Layer 2 of a small transformer language model trained on English Wikipedia (9 layers, counted from 0, width 96).
A neuron adds its activation times its output weights to the MLP's output. To switch it off is to set its activation to zero at one token and run the rest of the model.
A neuron's activation on a vector x is quick GELU(weights . x + bias), where the dot is the dot product. Quick GELU of z is z times sigmoid(1.702 z).

Input weights of the MLP neurons that the questions are about. A number n stands for (n - 500) times 0.0012.
n17 (bias -0.043): 607,520,681,503,421,691,662,465,557,750,536,393,449,491,672,443,401,400,563,611,304,581,567,417,503,510,497,562,356,541,645,439,441,346,493,597,355,372,447,555,342,657,578,453,474,526,468,347,549,525,296,373,622,664,292,400,356,554,536,318,387,378,582,546,439,400,608,579,313,820,428,519,473,330,294,404,632,361,298,417,527,451,653,467,618,609,590,523,413,480,585,520,493,440,640,572
n41 (bias -0.100): 541,423,486,350,428,433,381,380,335,604,590,317,414,560,448,481,362,340,587,692,514,486,352,295,358,331,650,576,363,631,486,663,638,399,404,463,133,570,578,439,439,665,490,339,592,503,530,294,449,618,560,743,336,630,739,416,379,410,378,440,543,704,489,357,487,488,500,439,459,522,526,336,550,612,587,540,682,543,493,511,422,666,333,632,620,475,584,623,521,326,403,580,389,634,386,525
n121 (bias -0.198): 661,511,463,489,485,614,399,482,556,519,604,572,581,372,458,564,404,325,481,454,529,470,436,411,523,357,657,338,397,546,614,554,840,367,508,369,601,579,747,660,261,532,356,442,475,310,424,410,354,324,524,467,500,492,315,215,472,452,790,587,561,274,428,396,414,379,648,458,464,508,678,532,329,674,545,639,542,429,562,531,546,432,452,522,557,423,827,342,511,253,765,596,242,530,473,239
n142 (bias -0.090): 640,598,607,548,286,689,391,688,581,532,444,634,450,655,543,639,362,380,850,543,352,500,550,519,390,560,489,612,397,664,308,435,497,545,607,500,620,618,589,551,511,483,418,367,432,399,524,612,507,490,609,352,416,542,511,704,473,508,737,532,486,368,345,474,516,488,423,587,422,455,160,359,440,554,546,601,767,287,596,697,475,524,395,304,489,522,562,397,496,644,562,243,356,548,526,349
n152 (bias -0.144): 521,596,378,444,591,480,584,456,653,726,609,486,351,574,576,530,394,445,511,705,591,400,313,431,529,486,544,310,535,533,630,424,433,542,519,414,153,400,734,576,650,497,321,496,596,500,462,365,392,453,576,226,530,421,546,280,665,492,479,493,569,458,470,352,497,381,537,416,634,534,466,531,313,547,656,515,512,497,628,711,762,544,285,337,600,504,710,764,353,688,406,468,453,556,660,507
n153 (bias -0.216): 506,366,395,482,457,475,487,357,588,442,562,421,689,582,237,453,530,445,512,441,448,456,481,242,611,475,522,542,387,614,329,624,577,386,645,458,565,514,493,561,577,352,538,611,588,397,415,353,480,482,560,561,595,487,639,337,581,449,632,516,558,426,436,485,399,493,559,542,367,447,345,260,617,601,484,375,468,447,417,601,658,472,397,734,402,599,740,485,714,537,459,596,288,595,562,426
n169 (bias -0.131): 536,193,598,529,496,628,348,567,386,549,438,389,500,553,624,766,539,481,668,333,464,755,463,452,358,511,447,481,594,692,422,614,670,512,469,393,473,530,722,479,254,386,686,235,607,518,635,485,384,514,409,385,435,456,618,463,555,611,442,299,229,351,567,589,314,402,248,323,582,614,496,437,377,569,720,515,475,549,543,554,545,313,488,697,633,643,370,478,696,394,419,569,636,674,477,489
n192 (bias -0.122): 417,651,472,517,326,532,686,331,603,674,630,532,424,608,441,368,455,419,486,688,455,546,479,450,489,568,453,852,465,546,482,527,765,435,400,548,339,300,447,397,398,570,533,379,575,511,435,309,663,606,492,573,404,400,525,585,569,641,440,504,608,633,398,464,636,361,467,656,514,508,321,551,482,559,461,754,728,222,628,596,443,512,541,511,561,648,493,296,625,754,441,535,536,620,215,529
n212 (bias -0.130): 519,349,441,535,400,582,534,506,394,720,493,420,642,387,485,546,496,791,461,613,597,500,260,461,497,318,362,561,422,651,523,526,493,659,583,490,569,602,465,388,313,581,568,434,567,467,446,447,420,562,610,510,517,480,709,520,447,415,691,440,321,640,631,531,561,447,596,649,609,563,369,380,480,489,530,334,556,300,616,727,657,470,145,648,354,308,579,400,586,513,380,461,527,537,500,419
n215 (bias -0.154): 443,707,572,412,415,519,748,282,396,800,641,371,717,594,435,585,567,399,410,612,350,385,574,338,486,476,521,511,571,542,542,655,633,388,372,345,349,449,574,463,436,611,477,319,547,479,493,22,478,536,303,558,319,538,497,583,522,552,525,489,507,589,697,606,526,444,431,500,534,615,526,640,567,527,490,407,465,579,693,536,665,598,611,521,591,475,615,422,297,434,569,356,397,531,536,447
n249 (bias -0.209): 478,435,695,440,420,525,534,590,298,547,567,621,470,474,436,621,348,507,568,506,389,438,467,388,362,513,533,403,430,445,421,421,574,430,636,459,702,659,583,359,510,546,546,381,629,632,412,516,619,549,197,567,385,396,484,627,469,437,598,431,507,635,479,379,539,313,608,397,531,472,503,544,598,428,668,503,581,469,440,686,658,423,428,687,562,682,530,576,304,840,436,750,410,471,643,520
n250 (bias -0.140): 416,435,595,497,608,724,308,651,607,677,599,306,638,571,349,390,375,414,452,539,470,375,437,552,542,517,542,518,743,471,584,403,520,611,605,590,414,365,577,617,447,572,529,488,427,551,467,620,323,600,585,487,439,483,552,431,318,522,658,521,225,449,312,426,484,405,278,638,377,218,296,424,364,389,654,553,621,581,550,514,531,371,365,503,486,693,704,561,569,394,751,292,624,469,385,433
n263 (bias -0.165): 469,539,567,483,472,355,374,473,550,706,567,435,397,458,473,675,73,489,625,466,612,525,446,322,583,414,456,441,325,614,598,801,486,350,519,583,552,555,580,763,309,581,416,217,524,557,393,504,541,507,504,273,478,547,662,654,381,515,530,482,346,330,473,659,421,417,541,401,323,668,496,490,489,734,724,629,443,378,580,426,619,585,587,450,410,632,648,455,687,718,429,504,430,577,455,493

Output weights of the MLP neurons that the questions are about. A number n stands for (n - 500) times 0.0011.
n17: 346,558,290,427,407,633,473,648,602,570,476,519,394,540,594,454,564,465,538,668,508,461,570,588,405,573,511,539,525,436,625,391,637,452,410,494,514,523,521,237,437,338,563,640,392,475,602,469,579,398,419,559,253,519,633,539,478,627,369,463,440,451,539,453,484,439,471,508,444,292,692,558,506,523,603,529,365,544,571,547,679,330,468,456,508,548,574,520,489,646,545,592,444,614,385,566
n41: 332,617,509,506,477,478,485,598,494,406,639,522,561,541,618,431,619,580,560,468,541,359,543,424,613,520,457,466,622,454,649,518,402,509,264,561,619,582,463,563,491,656,454,618,449,523,622,513,601,394,402,272,399,522,506,390,514,620,629,479,373,359,552,668,550,490,569,604,497,348,497,511,607,336,464,636,583,542,525,349,467,434,466,570,231,562,350,324,602,459,433,354,495,560,599,484
n121: 463,523,363,441,545,444,372,522,489,492,444,519,485,470,457,393,559,416,596,503,558,520,483,546,554,279,632,417,492,522,494,623,458,494,324,323,453,546,604,477,413,529,479,515,432,466,494,369,586,456,416,548,506,375,348,453,530,500,715,491,671,398,434,564,433,332,570,525,628,439,646,426,722,238,450,537,436,569,546,544,659,613,518,559,655,799,508,538,375,430,537,564,567,547,431,503
n142: 445,500,491,538,494,352,386,703,691,560,489,679,402,523,781,576,613,561,509,548,415,621,370,549,551,637,519,550,463,477,233,422,653,500,597,611,528,507,443,555,578,428,608,612,351,480,631,402,697,355,474,334,461,519,350,566,340,492,478,387,437,541,470,391,360,510,338,545,618,550,386,442,402,354,454,521,556,536,584,400,474,480,569,476,560,355,547,442,457,568,549,521,532,506,547,450
n152: 651,584,441,547,553,465,476,338,469,366,618,329,600,480,594,556,321,534,500,478,406,391,542,574,538,655,393,574,655,525,600,526,467,598,434,539,445,639,308,520,397,309,411,596,558,559,525,573,549,655,399,333,456,459,349,617,533,421,481,440,470,465,381,662,569,459,553,584,691,350,391,484,470,627,515,442,585,454,390,497,615,673,471,594,554,369,527,391,641,443,424,454,574,503,459,487
n153: 591,475,464,486,473,311,422,476,577,523,547,410,597,502,481,593,676,589,508,403,409,486,663,580,399,443,620,567,445,649,465,508,627,390,680,538,556,455,483,508,444,536,448,593,500,620,503,497,462,693,313,518,552,426,680,591,503,459,468,251,634,405,641,540,526,512,418,489,538,441,535,446,491,313,495,594,503,403,467,559,492,411,497,268,463,561,487,584,380,565,492,480,464,421,335,673
n169: 399,388,522,391,530,565,582,448,597,526,621,577,555,579,969,511,574,585,568,358,477,541,547,517,384,600,575,627,422,650,484,567,561,576,578,610,487,399,309,528,520,482,497,520,645,478,583,520,443,451,494,440,462,386,424,480,497,679,497,346,446,426,602,492,414,420,460,363,489,528,387,464,572,500,412,544,351,601,473,319,517,559,494,390,556,591,365,370,506,612,419,480,284,549,435,503
n192: 415,528,747,444,533,347,459,530,350,497,417,381,306,492,646,591,557,576,405,420,544,672,464,536,535,311,442,456,527,456,500,530,551,386,567,297,430,570,547,521,396,523,494,705,477,548,545,672,442,621,494,311,405,451,769,428,576,407,385,330,465,358,491,485,534,527,562,381,615,583,468,497,539,645,694,508,673,503,461,485,571,334,600,588,581,341,500,433,449,408,593,612,528,624,494,444
n212: 565,506,476,380,581,548,614,553,635,533,487,534,306,541,586,587,508,387,519,527,505,439,559,657,423,441,571,566,500,452,508,497,369,511,535,524,482,408,647,588,511,462,557,718,356,554,511,410,415,217,439,439,460,609,388,565,558,503,428,366,486,428,489,587,441,570,441,497,463,453,529,503,692,641,421,578,511,645,629,379,378,539,483,393,521,543,413,467,630,441,505,439,612,204,395,548
n215: 414,417,484,567,451,527,495,369,477,594,571,403,419,355,522,542,482,593,649,441,507,485,492,490,298,471,334,530,339,536,612,631,552,492,393,479,626,464,435,479,767,593,388,422,534,335,505,601,480,481,630,544,582,537,497,464,523,478,365,427,463,585,607,417,659,498,521,549,452,412,489,505,366,534,548,440,437,491,613,427,508,452,497,614,408,758,460,548,586,530,513,481,490,484,661,488
n249: 550,466,451,508,538,482,624,432,508,734,568,442,400,561,538,599,386,578,357,459,437,554,459,385,339,560,606,431,612,632,530,425,368,428,484,492,566,692,457,514,500,485,529,472,491,546,470,351,465,610,497,397,468,450,575,359,505,403,616,539,412,413,313,487,523,598,608,619,602,584,359,388,391,434,522,599,457,522,402,391,612,277,463,414,511,613,617,483,735,560,495,555,500,639,572,497
n250: 565,471,607,529,615,423,506,542,517,537,484,492,462,351,519,476,461,248,402,553,409,650,589,554,600,351,375,464,666,439,398,389,394,639,503,522,573,500,485,557,483,476,494,416,347,416,534,503,454,320,397,497,435,635,552,451,429,600,481,514,525,414,674,541,550,513,607,405,583,652,515,476,446,523,595,649,615,597,534,486,313,400,521,597,481,390,601,655,556,621,331,574,619,462,296,615
n263: 573,551,477,591,363,707,394,384,314,472,308,465,490,433,695,621,474,553,497,529,606,697,270,513,610,461,532,611,647,400,503,447,469,704,504,455,446,531,281,390,513,528,348,520,557,604,614,591,609,514,600,500,479,418,811,557,563,466,497,371,401,533,510,525,432,691,557,419,288,590,511,421,423,566,341,333,640,485,408,455,363,277,408,640,582,341,652,563,536,554,621,432,451,656,484,424

Each question names a token from some text and the token that comes next. It shows the vector x that enters the MLP there. A number n stands for (n - 500) times 0.0088.

Then comes g, the gradient of the next token's log-probability with respect to the MLP's output, scaled to length 1. A neuron's effect is roughly proportional to its activation times (output weights . g). A number n stands for (n - 500) times 0.00097.

"ak", then "es"
x: 457,496,426,358,632,346,308,509,508,535,351,297,674,373,603,270,685,749,502,592,534,511,369,699,357,384,593,538,466,554,588,567,611,514,457,480,742,494,330,606,451,372,419,781,426,468,548,744,500,485,422,532,404,427,517,467,447,509,91,535,444,351,726,695,360,789,550,491,535,569,650,579,532,543,535,595,570,544,399,259,418,540,632,594,375,543,423,737,483,523,328,428,649,343,128,563
g: 421,529,379,578,473,508,495,409,398,460,361,666,643,389,611,308,352,486,400,761,558,739,599,604,457,467,329,650,542,530,415,467,532,614,486,627,438,569,395,369,500,376,340,283,645,587,519,683,537,632,472,579,506,382,562,338,582,579,529,474,501,628,480,602,499,564,632,231,506,680,462,567,461,372,643,415,554,590,504,474,508,496,463,536,379,366,552,504,634,506,478,370,489,332,371,535
Which neuron, switched off, raises the next token's probability most? n263

"all", then "b"
x: 487,577,533,450,509,523,325,438,372,466,452,392,466,430,448,409,545,546,647,385,384,392,551,560,555,427,459,467,355,331,650,660,518,332,512,258,643,399,369,685,452,547,611,622,435,454,531,555,534,682,803,458,617,676,605,414,295,611,810,690,554,522,393,582,393,472,540,661,588,732,759,468,497,594,609,453,414,474,517,332,329,612,669,580,230,540,422,595,338,512,510,358,436,299,119,650
g: 381,540,722,455,567,309,363,664,482,569,306,301,464,366,502,458,542,502,613,481,523,588,531,552,451,673,468,512,643,444,479,556,544,486,474,507,628,456,388,447,717,586,378,451,586,616,535,376,529,576,478,498,543,615,488,540,480,343,531,599,347,455,664,361,590,721,560,336,414,458,595,426,513,507,312,244,622,549,321,502,623,678,450,322,375,554,560,536,404,582,367,536,438,452,552,674
Switching off which neuron hurts the next token most? n263

"r", then "ing"
x: 530,508,280,692,559,359,552,487,579,299,445,560,582,508,559,460,581,338,496,485,512,433,595,428,375,484,296,480,526,430,505,364,479,437,580,563,689,460,620,649,882,454,519,577,375,504,392,511,668,400,802,336,686,566,500,357,463,343,598,728,607,264,525,314,384,634,392,546,517,648,485,456,738,437,395,513,364,595,748,285,411,518,471,665,460,422,493,611,719,677,547,256,395,336,411,445
g: 429,331,370,527,600,469,355,574,395,419,631,638,615,431,492,498,685,506,483,618,430,328,526,496,500,484,612,596,358,504,830,531,761,456,574,670,382,507,479,454,594,544,560,405,423,522,364,455,467,572,464,364,543,276,481,648,431,559,747,503,547,338,378,541,492,553,482,583,555,377,668,457,490,645,383,503,499,381,453,527,542,390,546,613,305,505,592,526,421,319,421,508,511,568,601,316
Switching off which neuron hurts the next token most? n153

"us", then "h"
x: 327,660,551,378,649,544,553,511,395,525,357,546,612,389,597,351,694,621,337,566,630,521,396,725,415,597,402,574,510,525,245,492,622,536,419,612,532,472,441,435,614,553,426,612,436,702,324,426,230,608,641,539,416,560,549,623,400,431,539,559,492,547,591,611,511,586,661,433,331,408,555,211,584,315,463,437,617,617,258,359,611,409,385,316,530,860,396,525,275,613,275,430,640,567,356,715
g: 311,552,584,389,665,497,400,576,498,584,588,442,674,537,471,439,616,527,541,265,406,560,427,633,598,512,564,464,572,464,618,276,288,436,375,563,504,519,505,640,542,649,496,421,362,270,574,625,335,615,406,536,329,575,507,565,362,358,434,266,480,500,570,508,494,617,542,298,572,397,621,516,360,559,594,519,723,450,494,661,546,619,375,444,489,481,419,604,610,524,660,450,606,507,416,470
Switching off which neuron hurts the next token most? n250

"ts", then " are"
x: 407,450,666,352,517,410,435,517,510,429,627,278,565,353,565,539,504,389,446,504,464,384,517,687,538,535,407,697,360,685,451,391,732,619,291,501,627,596,469,395,760,474,295,679,497,504,460,558,439,500,573,509,515,706,541,373,527,540,558,433,568,584,688,525,448,491,708,326,653,299,809,619,649,586,555,446,543,391,440,197,319,557,601,432,673,339,428,464,303,618,338,466,408,354,375,641
g: 429,448,576,417,534,431,282,635,627,494,461,521,656,681,602,480,576,542,478,465,602,328,487,400,492,384,631,399,437,610,466,281,573,573,414,462,421,666,398,279,545,494,435,464,456,347,500,174,535,417,558,561,510,538,573,391,696,651,625,532,707,389,560,539,401,499,647,502,612,488,553,603,530,372,456,636,286,510,413,387,508,597,586,624,448,559,572,402,517,531,642,580,388,374,365,579
Switching off which neuron hurts the next token most? n41

"ich", then " c"
x: 596,382,374,481,543,342,566,551,343,428,283,545,278,484,463,524,403,550,506,381,533,676,276,757,388,514,457,462,428,694,259,530,627,409,479,461,542,577,405,271,518,689,508,508,346,533,393,567,322,489,629,583,510,663,656,465,536,439,334,560,570,643,541,594,453,452,725,402,493,419,658,569,579,276,570,568,374,502,361,390,548,555,529,801,566,613,458,300,256,807,473,516,462,320,517,914
g: 417,441,781,561,467,561,565,459,447,400,387,421,615,510,655,538,612,322,450,319,540,494,472,562,689,614,629,517,594,351,600,419,475,454,435,471,277,582,436,467,389,556,450,398,626,486,336,422,334,341,568,675,480,584,288,571,657,410,710,620,533,354,637,614,374,469,544,530,529,654,671,472,467,557,551,565,501,526,426,447,537,642,531,600,382,536,476,345,633,413,480,325,417,502,355,501
Which neuron, switched off, raises the next token's probability most? n249

" U", then "nd"
x: 394,340,376,589,497,466,581,431,516,505,613,403,348,341,683,623,642,644,434,432,433,420,580,506,459,472,377,411,468,513,532,233,557,489,545,544,306,554,433,425,681,502,359,744,699,617,492,486,388,676,698,441,517,378,689,650,516,306,387,646,544,535,330,469,483,651,415,642,565,336,773,651,374,270,544,436,453,409,487,455,556,551,591,263,520,459,396,693,524,723,274,493,499,454,451,682
g: 689,560,472,663,559,510,614,565,339,474,397,539,354,373,415,521,193,526,544,725,496,555,690,621,644,211,454,428,662,391,294,552,485,302,461,424,624,583,423,647,447,511,497,501,540,478,346,456,401,551,566,479,506,622,479,647,583,365,361,621,362,399,478,547,497,560,532,483,432,517,406,641,539,572,670,467,459,504,331,574,484,368,659,540,585,382,485,492,558,625,584,558,417,405,480,472
Switching off which neuron hurts the next token most? n152

"ur", then "v"
x: 586,350,369,787,490,520,612,474,372,284,482,574,548,205,465,237,485,600,633,606,560,424,683,746,511,473,317,545,425,607,618,291,258,478,534,344,582,456,386,661,654,367,627,568,458,448,484,628,661,505,614,413,362,421,585,463,385,200,444,578,420,515,448,499,546,830,415,591,692,607,559,542,508,489,516,510,555,655,615,478,638,452,640,529,194,410,649,498,579,551,310,453,478,647,246,426
g: 510,446,337,445,413,419,486,390,479,599,349,579,603,823,412,337,621,610,401,582,405,438,703,236,530,402,422,398,341,435,395,446,458,525,486,501,481,526,528,647,345,315,517,540,525,732,356,425,597,544,462,483,599,507,515,418,568,436,535,505,393,566,533,666,653,334,577,651,620,543,466,354,725,661,446,372,446,415,448,673,600,509,529,561,564,443,491,544,602,464,445,577,590,498,579,394
Which neuron, switched off, raises the next token's probability most? n212

"im", then "e"
x: 439,541,527,742,497,454,470,597,487,564,417,503,279,322,493,371,409,653,486,737,497,325,419,799,345,438,552,661,562,580,379,480,493,656,648,587,653,494,617,396,698,533,379,429,510,511,475,675,497,384,878,489,535,720,381,495,529,239,587,574,514,537,447,271,454,737,320,555,262,358,544,512,668,315,655,285,449,492,444,489,492,462,545,501,616,750,405,340,615,481,285,394,454,344,503,609
g: 369,666,419,614,507,408,487,495,561,554,490,330,247,677,492,463,678,703,512,572,420,581,265,564,413,430,573,496,536,462,591,379,618,599,543,581,542,628,478,429,381,371,617,317,429,465,546,504,626,544,407,361,558,369,547,316,387,549,447,612,428,375,508,582,534,296,406,431,621,417,444,634,548,321,577,409,451,531,567,660,567,591,464,564,616,664,484,688,643,460,290,586,521,396,513,487
Switching off which neuron hurts the next token most? n142

"g", then "/"
x: 511,527,457,414,563,305,514,480,440,457,281,584,693,421,722,350,453,378,541,360,477,408,640,719,555,563,497,447,446,584,600,575,436,476,500,310,570,389,466,359,399,210,455,781,692,559,424,404,348,707,730,482,637,609,373,471,391,605,365,701,722,466,513,545,560,285,378,527,590,569,796,583,555,461,469,249,407,655,519,427,576,611,653,382,463,558,483,337,565,505,430,538,462,193,402,605
g: 428,644,550,516,450,485,504,406,492,525,675,512,398,436,381,573,283,571,461,692,671,450,552,444,667,581,455,579,283,513,511,448,637,346,565,619,369,589,507,475,699,520,330,310,513,440,474,569,329,486,617,406,349,432,495,550,715,539,489,679,597,582,597,480,530,380,583,376,444,728,436,506,452,443,567,388,465,515,318,354,512,457,567,550,626,328,562,552,431,654,382,644,454,586,309,461
Switching off which neuron hurts the next token most? n121

"u", then "ic"
x: 758,542,467,452,560,174,325,609,414,427,179,580,372,422,507,400,432,821,526,554,597,601,554,616,504,437,399,427,660,378,278,469,549,429,476,430,463,435,309,650,371,412,581,559,480,678,520,576,469,390,728,445,345,280,469,704,669,469,464,738,509,550,395,653,612,571,445,552,479,510,319,656,348,366,422,513,733,382,480,539,227,600,438,558,611,265,643,557,490,466,615,404,648,458,685,559
g: 561,511,447,384,473,649,576,511,474,576,532,839,470,412,515,330,603,585,465,647,583,577,593,716,584,607,534,733,281,457,417,589,474,397,499,527,484,677,480,500,476,342,610,426,504,313,341,329,593,503,273,488,484,470,467,438,493,316,515,578,401,467,517,526,446,406,472,554,579,495,480,498,427,409,303,447,392,636,492,459,531,487,561,487,433,639,622,437,713,624,534,470,367,706,403,352
Which two neurons, each switched off alone, lower its probability most, in order? n142, n192

"0", then "0"
x: 484,314,450,390,578,358,549,502,526,418,487,406,628,615,547,421,593,551,258,547,700,377,432,702,547,645,528,205,601,384,288,392,623,568,570,619,497,640,379,423,761,651,477,721,720,457,426,470,230,505,549,691,454,373,442,466,604,439,482,818,489,323,431,519,740,689,522,555,286,403,671,445,480,299,528,346,421,504,585,459,350,503,408,412,471,472,377,730,638,495,382,541,656,389,455,540
g: 496,546,462,526,522,433,529,575,430,550,644,554,443,573,582,630,624,465,282,415,649,479,504,409,563,474,695,392,513,213,461,390,657,748,459,442,549,549,360,374,504,459,501,365,615,774,471,611,607,384,511,310,413,504,380,486,591,490,328,513,538,384,509,568,497,367,615,514,380,564,588,488,466,530,719,419,401,634,465,403,271,503,590,456,338,461,446,454,534,714,607,419,633,580,497,473
Switching off which neuron hurts the next token most? n250

"ity", then " L"
x: 556,606,529,494,437,316,456,554,389,519,439,298,623,351,527,496,590,410,507,389,354,274,605,395,641,520,459,634,346,699,714,369,513,542,517,411,482,561,260,454,599,478,380,591,504,338,612,401,831,559,662,663,328,669,475,545,501,318,461,609,541,607,480,543,564,584,556,338,634,455,919,533,617,554,403,451,412,299,362,342,418,575,725,669,398,457,432,613,648,486,376,472,371,402,615,490
g: 511,526,599,436,572,481,396,478,657,559,504,577,371,343,499,579,628,682,643,560,611,658,584,625,612,577,407,393,519,626,536,473,566,432,640,489,691,420,349,653,450,564,575,505,369,364,719,572,279,542,605,404,458,425,478,395,575,636,466,628,389,356,572,640,551,436,465,482,481,344,440,465,511,642,506,428,533,415,303,575,530,431,495,385,423,423,232,418,588,388,608,381,422,324,330,618
Switching off which neuron hurts the next token most? n41

" R", then "o"
x: 347,313,452,628,570,366,473,493,418,436,393,621,622,409,874,514,847,526,594,386,598,601,616,386,276,444,436,529,449,511,415,378,556,717,392,550,327,521,274,462,485,319,535,561,494,415,577,508,526,585,538,469,374,333,575,513,510,547,495,525,395,483,478,630,420,661,480,576,512,537,691,515,420,493,575,533,291,524,432,238,467,509,464,430,552,458,399,666,536,654,447,479,564,610,438,624
g: 574,516,512,439,662,525,445,416,379,528,419,631,392,394,335,594,605,550,330,264,715,509,500,451,672,592,502,545,376,496,402,670,735,586,573,520,354,292,565,543,512,528,542,586,627,578,696,498,453,466,390,608,459,521,580,322,589,392,618,378,433,419,505,715,561,621,556,496,445,439,616,591,522,533,440,430,475,478,529,378,704,499,532,348,526,388,377,533,461,391,391,540,339,625,275,441
Switching off which neuron hurts the next token most? n169

"d", then "s"
x: 516,473,793,594,595,368,487,510,388,444,461,398,509,532,598,487,283,732,658,503,466,404,660,388,697,564,393,494,424,279,487,584,536,768,395,346,719,451,436,410,572,313,612,415,445,519,469,413,552,390,466,386,458,607,321,438,455,598,632,711,449,537,662,706,577,440,424,474,584,710,809,322,476,551,565,412,314,511,543,433,379,687,764,444,370,428,342,308,493,586,318,438,447,448,362,555
g: 426,580,597,503,507,357,662,176,441,549,410,514,494,544,464,442,527,633,507,636,497,506,558,478,530,396,451,473,743,526,435,487,347,403,404,399,438,534,376,479,453,656,453,640,630,331,529,618,528,426,694,711,469,497,522,574,612,536,436,509,546,519,595,416,435,645,457,460,323,533,664,261,470,326,252,456,555,555,419,405,490,610,443,616,397,547,636,489,493,509,491,470,605,544,344,774
Switching off which neuron hurts the next token most? n263

"ity", then " of"
x: 490,576,498,440,502,405,487,593,574,476,560,458,466,418,455,469,653,430,438,575,363,288,541,420,655,453,470,676,566,569,655,372,529,662,364,594,322,622,311,421,680,449,242,596,468,322,503,408,687,443,586,703,455,591,469,495,825,254,515,533,513,395,480,570,507,585,676,253,537,463,801,501,793,477,414,455,437,470,368,416,414,619,617,546,538,477,325,539,584,443,406,468,323,349,753,577
g: 379,381,463,519,388,364,352,585,436,569,427,533,502,546,417,533,409,429,505,638,453,321,406,655,490,522,678,491,465,605,487,403,438,565,479,644,447,359,557,395,639,525,502,513,437,449,430,564,606,638,645,786,224,579,373,454,612,422,576,439,581,664,531,282,469,581,530,476,458,529,613,689,332,380,412,802,585,469,528,575,389,410,458,505,514,410,528,487,331,562,703,568,462,452,624,466
Switching off which neuron hurts the next token most? n152

" W", then "in"
x: 424,341,456,542,511,414,480,479,340,645,566,455,247,378,854,416,564,543,381,499,373,538,302,566,498,412,662,517,373,558,466,391,584,590,563,464,574,567,431,331,588,399,583,672,541,408,453,618,668,506,473,542,509,438,490,590,419,352,519,561,625,630,384,455,387,580,426,556,631,342,800,528,475,319,620,320,275,486,528,291,517,614,651,499,559,461,540,600,557,572,485,713,461,404,544,442
g: 507,428,601,598,486,532,559,514,449,592,626,559,449,695,455,434,329,592,637,619,541,682,452,487,605,554,484,615,572,512,352,423,374,330,672,274,567,375,471,641,555,565,586,588,294,484,461,723,552,478,565,368,301,651,560,462,577,512,677,380,452,482,478,476,594,275,461,583,419,425,407,359,474,494,304,511,435,446,436,351,548,317,576,522,505,648,472,455,399,546,627,629,612,594,360,349
Switching off which neuron hurts the next token most? n249

" L", then "i"
x: 335,415,472,419,488,436,521,461,313,639,482,421,330,341,896,440,674,631,462,556,386,531,283,560,376,466,556,502,431,437,486,471,680,543,609,449,382,583,510,399,718,468,630,607,458,572,693,465,630,588,572,367,461,443,485,564,472,580,373,459,571,497,485,366,398,505,479,583,514,323,756,387,343,405,642,486,401,571,438,279,520,622,569,441,461,609,455,534,488,554,461,666,468,490,516,575
g: 463,412,579,661,475,464,503,522,387,313,396,497,570,417,442,228,486,407,327,443,652,415,551,612,428,440,321,544,652,500,380,630,457,617,566,415,544,648,458,467,393,708,456,528,677,489,570,382,638,505,512,308,621,529,438,668,643,513,685,401,605,347,394,582,631,613,388,583,606,544,670,555,478,548,383,563,565,592,478,396,386,481,376,443,307,549,400,442,554,385,502,495,445,466,741,551
Switching off which neuron hurts the next token most? n41

"p", then "and"
x: 463,627,483,539,346,288,493,630,313,266,527,475,628,411,512,501,740,610,666,668,553,370,555,620,562,417,610,559,508,240,461,426,459,714,566,446,476,389,256,376,533,366,586,714,611,476,456,582,725,315,459,658,472,497,367,501,611,335,477,615,627,446,346,268,477,584,528,459,532,513,877,686,455,478,491,658,486,528,446,341,283,551,484,694,631,333,492,447,636,448,588,405,479,746,366,384
g: 448,612,595,484,619,602,537,434,520,607,456,381,404,432,478,466,262,524,294,654,462,584,187,418,405,553,471,582,505,420,346,374,562,442,624,463,524,421,511,504,563,628,659,590,447,544,417,560,521,378,553,610,596,616,670,459,435,483,508,465,379,845,428,577,403,557,508,330,437,520,475,557,423,534,603,463,563,547,651,549,395,474,338,485,496,580,418,244,433,400,726,651,433,621,545,539
Switching off which neuron hurts the next token most? n41

"st", then "ab"
x: 711,527,393,578,393,430,287,545,546,546,451,545,531,541,530,686,576,671,525,538,478,488,468,466,562,489,486,595,565,170,546,485,556,359,395,310,407,502,375,382,838,172,500,490,672,410,538,468,560,569,691,538,674,698,302,618,520,418,587,662,558,444,498,602,428,441,479,447,448,521,835,682,650,345,601,498,453,529,566,464,377,569,542,333,524,459,190,513,453,367,550,311,382,229,519,581
g: 550,419,433,575,582,260,462,619,578,477,570,352,441,651,428,502,446,481,558,555,453,357,189,245,476,597,588,411,514,438,475,474,759,469,614,527,318,370,672,402,640,708,454,564,505,530,447,426,674,528,562,759,519,348,555,546,569,626,477,438,487,446,569,619,457,447,587,500,608,639,498,535,477,532,425,524,467,378,632,524,445,255,387,460,625,375,629,546,543,468,473,502,429,429,549,368
Switching off which neuron hurts the next token most? n152

"ion", then "er"
x: 614,526,667,596,641,224,600,594,536,380,587,492,520,537,430,397,428,519,370,516,473,431,488,395,757,552,419,727,620,615,731,388,730,582,382,612,522,481,158,438,584,352,386,582,450,509,541,458,625,604,436,537,425,604,318,404,475,379,444,566,497,518,651,490,580,709,479,312,793,543,707,564,477,286,412,611,444,241,493,332,400,513,519,780,445,308,558,474,559,363,533,528,386,99,649,490
g: 657,576,535,595,683,359,471,482,522,309,401,555,524,470,563,615,618,480,572,404,393,803,463,526,786,391,518,539,320,505,292,476,477,371,469,375,716,674,252,399,372,665,479,386,637,468,451,533,486,493,548,320,432,463,441,551,536,464,432,492,648,533,637,529,336,595,601,455,373,590,554,492,472,525,586,513,469,657,591,428,479,458,406,505,400,630,499,424,417,424,471,385,632,601,388,509
Which neuron, switched off, raises the next token's probability most? n17

" |", then " St"
x: 613,408,548,527,465,425,306,441,597,401,418,417,277,366,540,486,604,467,508,430,508,568,603,515,490,498,435,307,410,550,688,615,683,612,388,535,579,538,494,629,561,388,769,641,379,607,476,581,753,373,541,642,503,727,534,402,433,508,339,331,614,559,712,441,536,414,641,559,677,533,473,474,452,650,340,377,441,463,30,417,491,584,767,588,363,379,594,407,400,413,424,539,605,342,420,529
g: 538,493,777,648,355,427,648,500,479,675,397,478,480,346,548,616,375,239,409,487,587,667,530,436,668,565,633,511,501,467,475,506,518,474,509,742,506,377,628,465,496,319,604,384,526,370,651,357,480,504,532,598,414,484,530,401,484,409,486,582,611,459,467,606,515,364,555,535,422,572,624,532,571,513,499,529,550,366,496,589,415,563,399,614,322,601,407,710,634,407,383,468,235,407,432,335
Which neuron, switched off, raises the next token's probability most? n17